Layer 2 of a small transformer language model trained on English Wikipedia (8 layers, counted from 0, width 96). Numbers have three digits each and are written without spaces.
A neuron's activation on a vector x is GELU(weights . x), where the dot is the dot product.
The model reads these tokens: "ang" "u" "ag" "es" " and" " He" "b" "re" "w" " h" "ist" "ory" " at" " the" " Un" "ivers" "ity" " of" " G" "ron" "ing" "en" ".\n\n" "J" "u" "y" "n" "b" "oll" " s" "uc" "ce"

The vector x that enters this layer's MLP at each token. A number n stands for (n - 500) times 0.0088.
0 "ang": 487505450456480564387548674486461494603794742346519641633338351686495509554433385547406649600526222380419666673283752441505553404428374781401494558634612499335303557451255339599602363552373411573457580494618738507709507735370554362569563765481279614413520458325460524487270745399501455469
1 "u": 478556420538487635474612676537437452510695621338413594585434484610536578546524393512518763604528216358482618586266728360358549463447422816382589518634675441320383604485272399731470296465412368477532564711733664440690475624414497466529484698484321645369673390390488543344372766263461454464
2 "ag": 476501498518393621411489736504480504540761714441482625593347374617385596386448436575464620727634301411393559572251813422580485359322471644465606491550527503377279511482345338668503262495646323547496557642715582252696517719356472274468475733588357762317580511404378585582361769434540378535
3 "es": 646611447581383608456496740475507464422585657249640688511401430673497564429466389485313708649596296400390634591421750414567396474434490695317478537512663511510323509346368381675330220357505278566552434565506568354830544667390624404507473650524543713511599425380402491483406776445439454737
4 " and": 481449551592340577235509827481398531451580560257389637402349601608473636539369465499553590560592281439412586408186645391549533538554450752414529598612421338541221531364509514610519176526578375727585431481697662420804617606281506451537526573473457653601617521580336573535443597454553366607
5 " He": 479598351594221514304445707550362582432633702299348698446348486510360546571326607588617596506628275539652577465207744483601438515635418694369563581445528488358222407558444493680460171561550377566549498822630666586689542591354543491531421550402461751534526461547381377508529521526485359605
6 "b": 488535390579282629412491782390479450355799589280460580519394517575473607571512381481639597539566188521370504556306565484491571421524473662374392458663398446464307543431300532605340189453615343521569399852705530588764664613505668377563447650445465669440684501398585574560389683355443671559
7 "re": 548457432589101604584513795586513395436466597321421513463281526597289548463530650542603753503574444506436549642278705224506561526554604716425595463588391461385280543457403456655456031589536305498570427693584553446790561813499608535462321523463445712490528517443396487483433833373437471612
8 "w": 499468441663100620398374954472520472503577647276673509511330413622292516574400523430479758507410383385529568648223634402650565467445543626439537481601446575427449609555242441658549278464498356593647476738618577596822543733357607384422427598441391635431716524425422606438416635344426420514
9 " h": 472537423600106597305405657477380666493703721172495606526453595567441493477401574580550474662618292319472651462298705536518503626569452612419606668590512569400386419547484572682429307396532475650433306743584680549649546489323706396392499589360471615492655528390292412636424562315603442532
10 "ist": 593435558487310652284409822483511635408809712431534689551226521576424597520512452646399712568489418352394514530206923467750488421394509695469544425502272391431319489353432600781396369460518412629582440658646653502607474727471559273358482528406448661460522569438374432583327656410549419600
11 "ory": 510515492611279592487447913541507452358639758365356762402280434573412610432465467450321665545546360501486489538298613513619555423547466727497560520492546364506330567315489486789497138477458301524562350649609670441811524722574615397508376479550386690405479573459416436520302713496517394688
12 " at": 479413507637291491269393903549457399495541549394452530472558671623405735455260573632360447497575307373542575427485559513540482536468464747454484442517475582388382474438460530694346117507653442682539405770671461654686506676383540470509429641362425748569528415521244695579428571470472550678
13 " the": 495459496491201566400534715545469582414609598384459539403342702449457746476406571444492667579450181437540712448244682476551481551648406675384451583516466543541323528363411575673399202535552466529454521652632744455743515532419641281464502501445474724473582447562208631503475594590485439647
14 " Un": 488622307590199432464607830613458362486623674315415530517332607484422480408458694583396665571625346250456479486320579486594545589470527799449340453375553418442379566366472496581278252467623469498679435709591522525712558408371589487638542468292440756578587428431391627648489585451464535712
15 "ivers": 449566409481169610396491738488513378438666676338532639549349568451477566505430663430285651531597355296199426510386793490564507561410538820441290566461624523345407548224453547682477332476666527573593438705691474577707372517339478450529676697371513698499686388480421496529431614459395396768
16 "ity": 559557521410250464355490686492458475382621645369401688457258458520514631462470641434472520642531365403353346556290914525517496515433544710423494615548611368375350646313538571609610272503614422639603413619580510388899390623440516316515529505366449750411571488442467507572431580483490388769
17 " of": 460487478502426533317377821468449382375631569303332610438346730605514697547396576540341554519455245378490552565310709481567496530446596712374542441614594413356401612350401547632525239545600453660513360657679548487779573595462437429558534616400440753556619445508360650525217572527487428750
18 " G": 514500411465111557497323772546422513457625592205409647448410705481501578594373639629402580632565295351386679573299639528656590474482600689460460638577490575465268334492404523575346265502590554441497574756619737337712583649361701427484515598444315633428555423469412576612421602357473395450
19 "ron": 348530442543324610445520877540469454517689539461299500562249492595357596552394628485388611469461253424388653797362686475507632660508497780384460475532622443495269581481450587742501263640583396544544319602679630458742424694486411488463344482490351585509479444566288469666377790379368416600
20 "ing": 620459400651238674330486883445402496489669567435493595352388429730507618491462489530455644598542163335339512628388753413600496506506546628472474451599549401325345544402418469666502304553588372655552411511492642451839403672486698398532568663471457637396646469410355599527297703486425358561
21 "en": 605503529589201531526431700501494467380584649363371588455419458684315479487549647479359833566507255325428661685195683340568579501416521781406431495553427486453377460424436451869277252527592421532607418548702661524656528624402655346484498675439436645480692497558477454516377787549490380547
22 ".\n\n": 537510601598296489343406661688504418380526670268484604468497544622393508584257372580605578493394242264444546490424616510699573538453425739405497667455566343317319538516342517608436136581602553511516384662754597495619362544516615376448516558421654585545526445732355754599567684464499332651
23 "J": 506591370482297596305347715460351675558653593286440616548396712616466487573444506503419491562549324319435599505257488549494590587523459801295435611524571577472266485552297566697402233585568373552519531725523708270725488640454651421571601644372361615510477451479419651637391703313553446414
24 "u": 513546364579418680457604673547403582454649592367363559600411507612499574631483422451472693613552206390456575561208666385358574510471561807425558484639514447187292608548374567717459214548434344442519549813676596451602363587578576440530486611504381556400754412418493577435323725213448552553
25 "y": 496589431519278597495450721591607586371630681251453630513355447661444525601447469417497686559453218391516653625126761401636484451362584670509429540679506618313312624431535572686513186475462460539496308524462565459787514728429560369524474571470436676490545448454390551538273807498508554483
26 "n": 474630431466142748389441654439606474470670614316456465508373526677412593439592491474557736484590175407437662583307712408675520470463514691400488407650405469529370579524379587656426239449540505592603446617580620481804418760323467348436582637351442649554681501544356479501414706377413378589
27 "b": 504519420526245615485507790405534441362761596251492586500388514557488598555477349490608666539520201536383515503306545508486566407519506671366392487632485482543370546442328497647347188419596300470592380836658521536820700648534628343550444634435418678469679480406571578550366748360489616543
28 "oll": 533606423366091595422445786585449583387569729416546454587274499654286612492338618604629650555467483364312573626196903350560471576550303625422429519514489441539428631490217451545509211708624413561516405625571548348693516577409583411508631685451356704522523470407381551549411872384546465524
29 " s": 521466411631211607330389797445530577509558631171407613481529709666474507476457644538449544573543255246282651609220558589572555582548405690430555614630517426489429482465552441482416195345612446511541436715571674618667544561418638308451503529430541747505506530378341523618434623305590473624
30 "uc": 630492365652278587405592670478557551560664680294372521583221501538390598522444534455393880523472270313243611544263733468602609509440561803427468668490486435504341502445279667619452259391665277539710437517739517520613461714473595523600431491402488723440511496375504486467389766347453366608
31 "ce": 490532423589261513391454776475420533494495692349495471445258515702404690578457548431605590630719301448434388634331832507705487581555462793413342623487382472498479559333472529705601025445527306468465371592623538326693547692408478435516445423401367642605618421501464524462437859411576507635

Each question shows the input weights of one neuron of the MLP. A number n stands for (n - 500) times 0.002.

n61: 563531367378458563351560363468321329573503491486513518645534310485397422556411399662389452346519319509538444650481336465458352363413417525374447388634402587586345506487429533358549398603553517500482564630344471515562524394582595569372479409735623542485432714519515348506431279455624558358
Its three highest activations, in order, are on tokens 6 "b", 5 " He", 0 "ang"

n230: 663580468484630614505537674490483591403479470617425382569613590470604489453438597318603524476413423470528402389547667441471662671541443469511344484549495356524463426321511548538407547417560609461446413480478549423396441511475462669366508569592458495625552624491584628407704513561598588584
Its three highest activations, in order, are on tokens 31 "ce", 15 "ivers", 13 " the"

n260: 603468642463434429484500393476625398613437752367374285555597516459736445443390428530727451491491538427509491431651434413466417555438547591521557333360440478387676628449260500574460540484518432383516420564621404313570606379526629441304552410473433477554262632579588388518458437648542323484
It fires most on token 22 ".\n\n"

n21: 426554590370553582514581524580300462503324353587526431432595319519481557489547578414485415564525466554294399446498400481467445413627497670617527478559583427370582345417503547500541367264406490379572439387579598415457536395534534623436338434465399445511660315347531564590514460459627552564
Its two highest activations, in order, are on tokens 31 "ce", 24 "u"

n188: 455572634529602602395664531528412603552528334459613677587485269497497387474542556412503683809560390541584432389679464526403500431486639619428514500419550494557494442588542465369456309461523494595349461399317548480517304458464566489385743410718543508530486524512524522622494440508436528554
Its two highest activations, in order, are on tokens 3 "es", 20 "ing"

n382: 433480598635418485613690415417576556628399550469561645460574384676531637571491475411699628338600540523603625399568492527674591687350553458681396616547429569581420594459547503369316573601417410490528629537361530521527614582678416407451608473338470475578568319461322363451602351362503481407
On which token does it fire most, and how strongly? 26 "n", at about 0.76

n280: 308552425544421203411448399299534417564511568464549533481514642581592272540680528449602462551438400461489637443438387565464610451439472346552441397580466661372566475489523583497467607715586642616472471433523690604481461540480592584508429594405489497579384601562494594483577484406532447472
Its three highest activations, in order, are on tokens 9 " h", 23 "J", 29 " s"

n36: 243433568526345441435622506437576814614486618539555399652446512646651515552413527420535570431419453619506640382526391391478477419506396673451532630687604374514547299506617589387435617524397492494479469547330400432434541567570408458577480537671372492677632650601602613479592491427549497530
Its three highest activations, in order, are on tokens 4 " and", 24 "u", 23 "J"

n37: 442439491341321535583584517594488604611414275305586494491404479455574582592548373431279368473536531478672534523359503471503573535562315451436463518579619536593574573396506515463426497613603581469217687442288392528529473436628553539524410452439279573560391576591488478380671526457435622503
On which token does it fire most, and how strongly? 13 " the", at about 1.3

n214: 424561430417456349356417503465304629532360398513600466475551436756412626453446463363523545598422658372551648511435468393477343494457520485408541506578306408575503547474431469282593592529558500379460541521639397646448435474582527730469619383558581564422514617530445557542304481417497560537
On which token does it fire most, and how strongly? 28 "oll", at about 1.7

n206: 443414642566503376555619450556450594437379525401570384358374600528613410441568488485528801565497548417433391476516317550411506575404420669413547491519601546775618425566469430436454368538462630370694544341219345590705530416506477417442527567494404575602453437539627461618563553372564404447
Its two highest activations, in order, are on tokens 14 " Un", 29 " s"

n216: 428581343630592503539429428708523509581613443521454545486545554416359352465556481503591442435435527529365323599667634583401486693609430326473462533477483562505442350357429472679414462560462560772536481417580577617430442437428401529436511513590525500542524526382348597577586446485483409326
It fires most on token 9 " h"

n141: 603465687433503429400492689506450430586425447548550420384543515546411477508619609472584627451465455508653475633363535494335506374495367691424431554497558503601528553468366577459560675415467708473584418348342434464503471512553565327534494475455652393509594574506651624503627616634381343303
Its two highest activations, in order, are on tokens 21 "en", 8 "w"

n34: 529536487451457466387417669794428272530537584477539440447640277538487559460557579439339422462494583391437512225497431512434475682452465572512408365696589619497654373425407421395402581279497530405427440403587394518445327332383503494468651512463662540612357415450631340528633503535539397698
On which token does it fire most, and how strongly? 15 "ivers", at about 3.8

n161: 491569299380399433448533465609465669573456566614347623488466412365577618636454346467514400649553460534354462491522346476536318653614466484419654512569466484644585554389447359491613391607363578570568356429459385412500512494804483390304563368404415458323313411513621484418411453598612413571
Its two highest activations, in order, are on tokens 11 "ory", 16 "ity"

n353: 412433355649525407698543262527494664483433438629423489525266435539483574404453572607369555576638473490389556417588498521528519470474506379516379671477522522481481508406508439416412612531396523273539434410429476556667395560520690518555376489508519477668543432432396488623375543606612520419
It fires most on token 30 "uc"

n22: 443593486517519371541392497461641451430410419717503500618380601608404664669453538444415454479470355497603480514554277463487535463436424336474545567512491615474520443659675427492602408467517429445456670678458654461441637416419585654584318550565414466429559431404532383731596503428533304465
Its three highest activations, in order, are on tokens 18 " G", 5 " He", 23 "J"

n320: 374540663532684533680539386402422594404242378577561701533570446404631487392330645334452643540664345401447446736483538560503493539481729369384577572608603346387637471436346480444474587547583500287653440567412592465679589385398416413612461506471422578497360456511720521617361440455394649483
It fires most on token 16 "ity"

n185: 465664488546491549631304335515468527477373561570464691636421548538637528515519397558628586453420535415631404669511439527420611307676406588442406422577525497534742552391595447447478383596261394357519602390641374279336469436390571470387473341472642480373618403420383503636603515543643451503
It fires most on token 31 "ce"

n170: 350759446530447317648464599550541564613394450604607646500356568591361539380558503453337578656552611474488407406634380614522485464659482570470541446438613309619530479587469397609621354531556500516155428469398416627503452544644528431618541477417470445420471584503601599653575482608639449537
It fires most on token 11 "ory"

n156: 431457574299527477630528403408536598713648408637476448509354598474471466427459381441413526304556439481563692567574317478458437458464596518472416465412628629574434440619535621541512480461657565650567494591447489434559416696518432625272587403542418463579492381580497307537664545373653549585
Its three highest activations, in order, are on tokens 19 "ron", 26 "n", 23 "J"

n165: 454525477408373613544540446376570316488480642462363577747417623624523488449625532343495517530518438417755474443458355463417485624537610181471486500554494587742447552624560403436620523615560431607627514407476636427620444379445622631532635424555410575574460509541578394552600474578457534437
On which token does it fire most, and how strongly? 26 "n", at about 0.67

n311: 449532326563706390294395426485564608542330437451459451369397664432439424497615506745402467419368573486427530613470481571388476663541463420376524641585453466542537424646469577450509464658488506429593632474383535550542632456433538288429593512524442469706330688398500262549554476252590633488
Its three highest activations, in order, are on tokens 29 " s", 23 "J", 9 " h"

n163: 569412591681517450516366503508627335422492456440622408596413467435403455542625570401615548571544373603423469578350491459380476526595454466608594425456313486597569434226268519401417661517560634564438492547574482405529487489461439619538440583447624405565409511514424480505597368517545477538
Its two highest activations, in order, are on tokens 7 "re", 6 "b"

n232: 427490614527538476451401521281395590568548576513616525457329525478533560534323516497368454447458644464437482617422430529595535403469721600457521465539420570508495592342397637359407581596447482620401482355360521335455623435525490513673305592473578520528378455497508445391494333560354431592
It fires most on token 17 " of"

n52: 552344370430538456402628571586384566543491409461269482450569506673604500468515322604400450497539370556636526345337573767562453445395653432593629568382431539567408348393576408455349608491347643522617528492579334455506399515402422693577526594549450395536440362506515516482570526416435610611
Its two highest activations, in order, are on tokens 12 " at", 4 " and"

n277: 487543618417502489543579610381493571403506389538419522534502522533539397496513404464401509522549494691428628424487456680567569462425404609570513543416406421468461485489628485543569545442464420536408564494413452608534481373504465469504511594451566583680429428537496601543458569504518484399
It fires most on token 4 " and"

n252: 451601390305541310402574630461708463661479270606431449584484458624368388402602263396621357484355489361560476586453450652402591525391427385422417541361659558447352578484603528428428450383558440576363509450729579512460519426722473607459463494713435543551399562557378443469708631497408563385
On which token does it fire most, and how strongly? 19 "ron", at about 1.9

n263: 549405412348544394566568324585578409526469292556487668688526400735374328622526456393650456583597323441533421497480584399592560379446510332584439658397401433704553441435622686329415416718414491526576648462581509482580462451634637640516537558559519511513537438345250480603334497538464563462
On which token does it fire most, and how strongly? 25 "y", at about 0.39

n278: 585571398615696495503416449418500433453507631610562394517520649561472475376442525493486562594610507467536621417444531427514639374531437565574398437436616579559547562492551515440402651366605505524513466484634507409515385469596429545472424548620342594500408448644390420445396461578683397378
It fires most on token 2 "ag"

n333: 367569488359672488509380535515361396666539355471344497640364375675583445636568641346452458463494334526456535577500441562469515530550549666383369744362546466695540431566762659436537666377461390398466661480487524453607524396320448595494443594629452531637553497578628484467475571520519445314
It fires most on token 19 "ron"

n91: 497603416500505668609476300700562474486577525538386514470525374519533554534597547675490389508793514646516627556437488542608486427589580388651513465562450422390623651508522473490601513458442505380459421439548437581540462593412606572664441442318594415345357480465386337465460540500423575456
It fires most on token 25 "y"

n268: 734468336656514488693554474453655578500530406560481497418503544475607485482568645548578506634553481523441550452674578411312488485383420506512277552506389322479353515288381515494521542702568396426549641606579320518485555456421589506488449350542512506419224310572575588549703331480660549544
Its three highest activations, in order, are on tokens 14 " Un", 30 "uc", 6 "b"

n98: 276614427425471582376497365721408514507407382565371625595397278587465491559442567509579516707627492560482405290582433370343392390558484517374512455565429370603503494480390487415408516526534684433555393458428549485357392582404674702337453564516679355442667217371419510459391481436543352442
On which token does it fire most, and how strongly? 24 "u", at about 1

n381: 532603536416452515492436548367600497364535548519408618590450532697620505432376487394486590571503445566525387503505459566543642569532390315533371643508495495526438446414458536282349577586315660418621515578409432540569450396608390542649541523418451436439538543547505530438425561560424285511
On which token does it fire most, and how strongly? 15 "ivers", at about 1.2

n0: 497647480615597393592317608502492467489547529483367425652443608528472586512601518438456528552482516567637438507434425403514401593586453744404517439448606508563543447563474500412697369413458640540534502390363458500420333453391580384554508416405508416453435619568625367602484436493551503414
Its three highest activations, in order, are on tokens 23 "J", 31 "ce", 14 " Un"

n258: 411497338566529389484365426356724449433481448381467577566435346648433443543532446351564402536604589392354747515667418447523459434555506714393658462627661305563611519526624644582519531665460533433416479577628380485609567516599473409606428334591513427711364510408532368513441237661503662594
Its two highest activations, in order, are on tokens 11 "ory", 19 "ron"

n246: 691559486537550357611407586524435540452474472508396443753500489503611511553591508474450505577353514566495377579435536518510397511620648347420376410425437633343668535309497573355400492587466572605500487583458403508550378573441656477495295539449505594406505579581613673600531408607534595448
Its two highest activations, in order, are on tokens 16 "ity", 6 "b"

n363: 560613485611452503607374647521462490666509383322548404463491487392451302524590438464528470403346505690603776598440459628522564545485500490391482417393689597551616588500528589371460430354336506596537412320421293362398359554417494381583524373524603511291369576654584679482360503559449445565
It fires most on token 25 "y"

n271: 823319474525566455552503547613589479458481550468446506531520503512489503386381500500484528488649555487566572519317330364429440325516520476703592471386326474528549573601447534380546458488533446347268527639665638478522514515363632630589450417590458476445422527427497375437583400650560697462
It fires most on token 7 "re"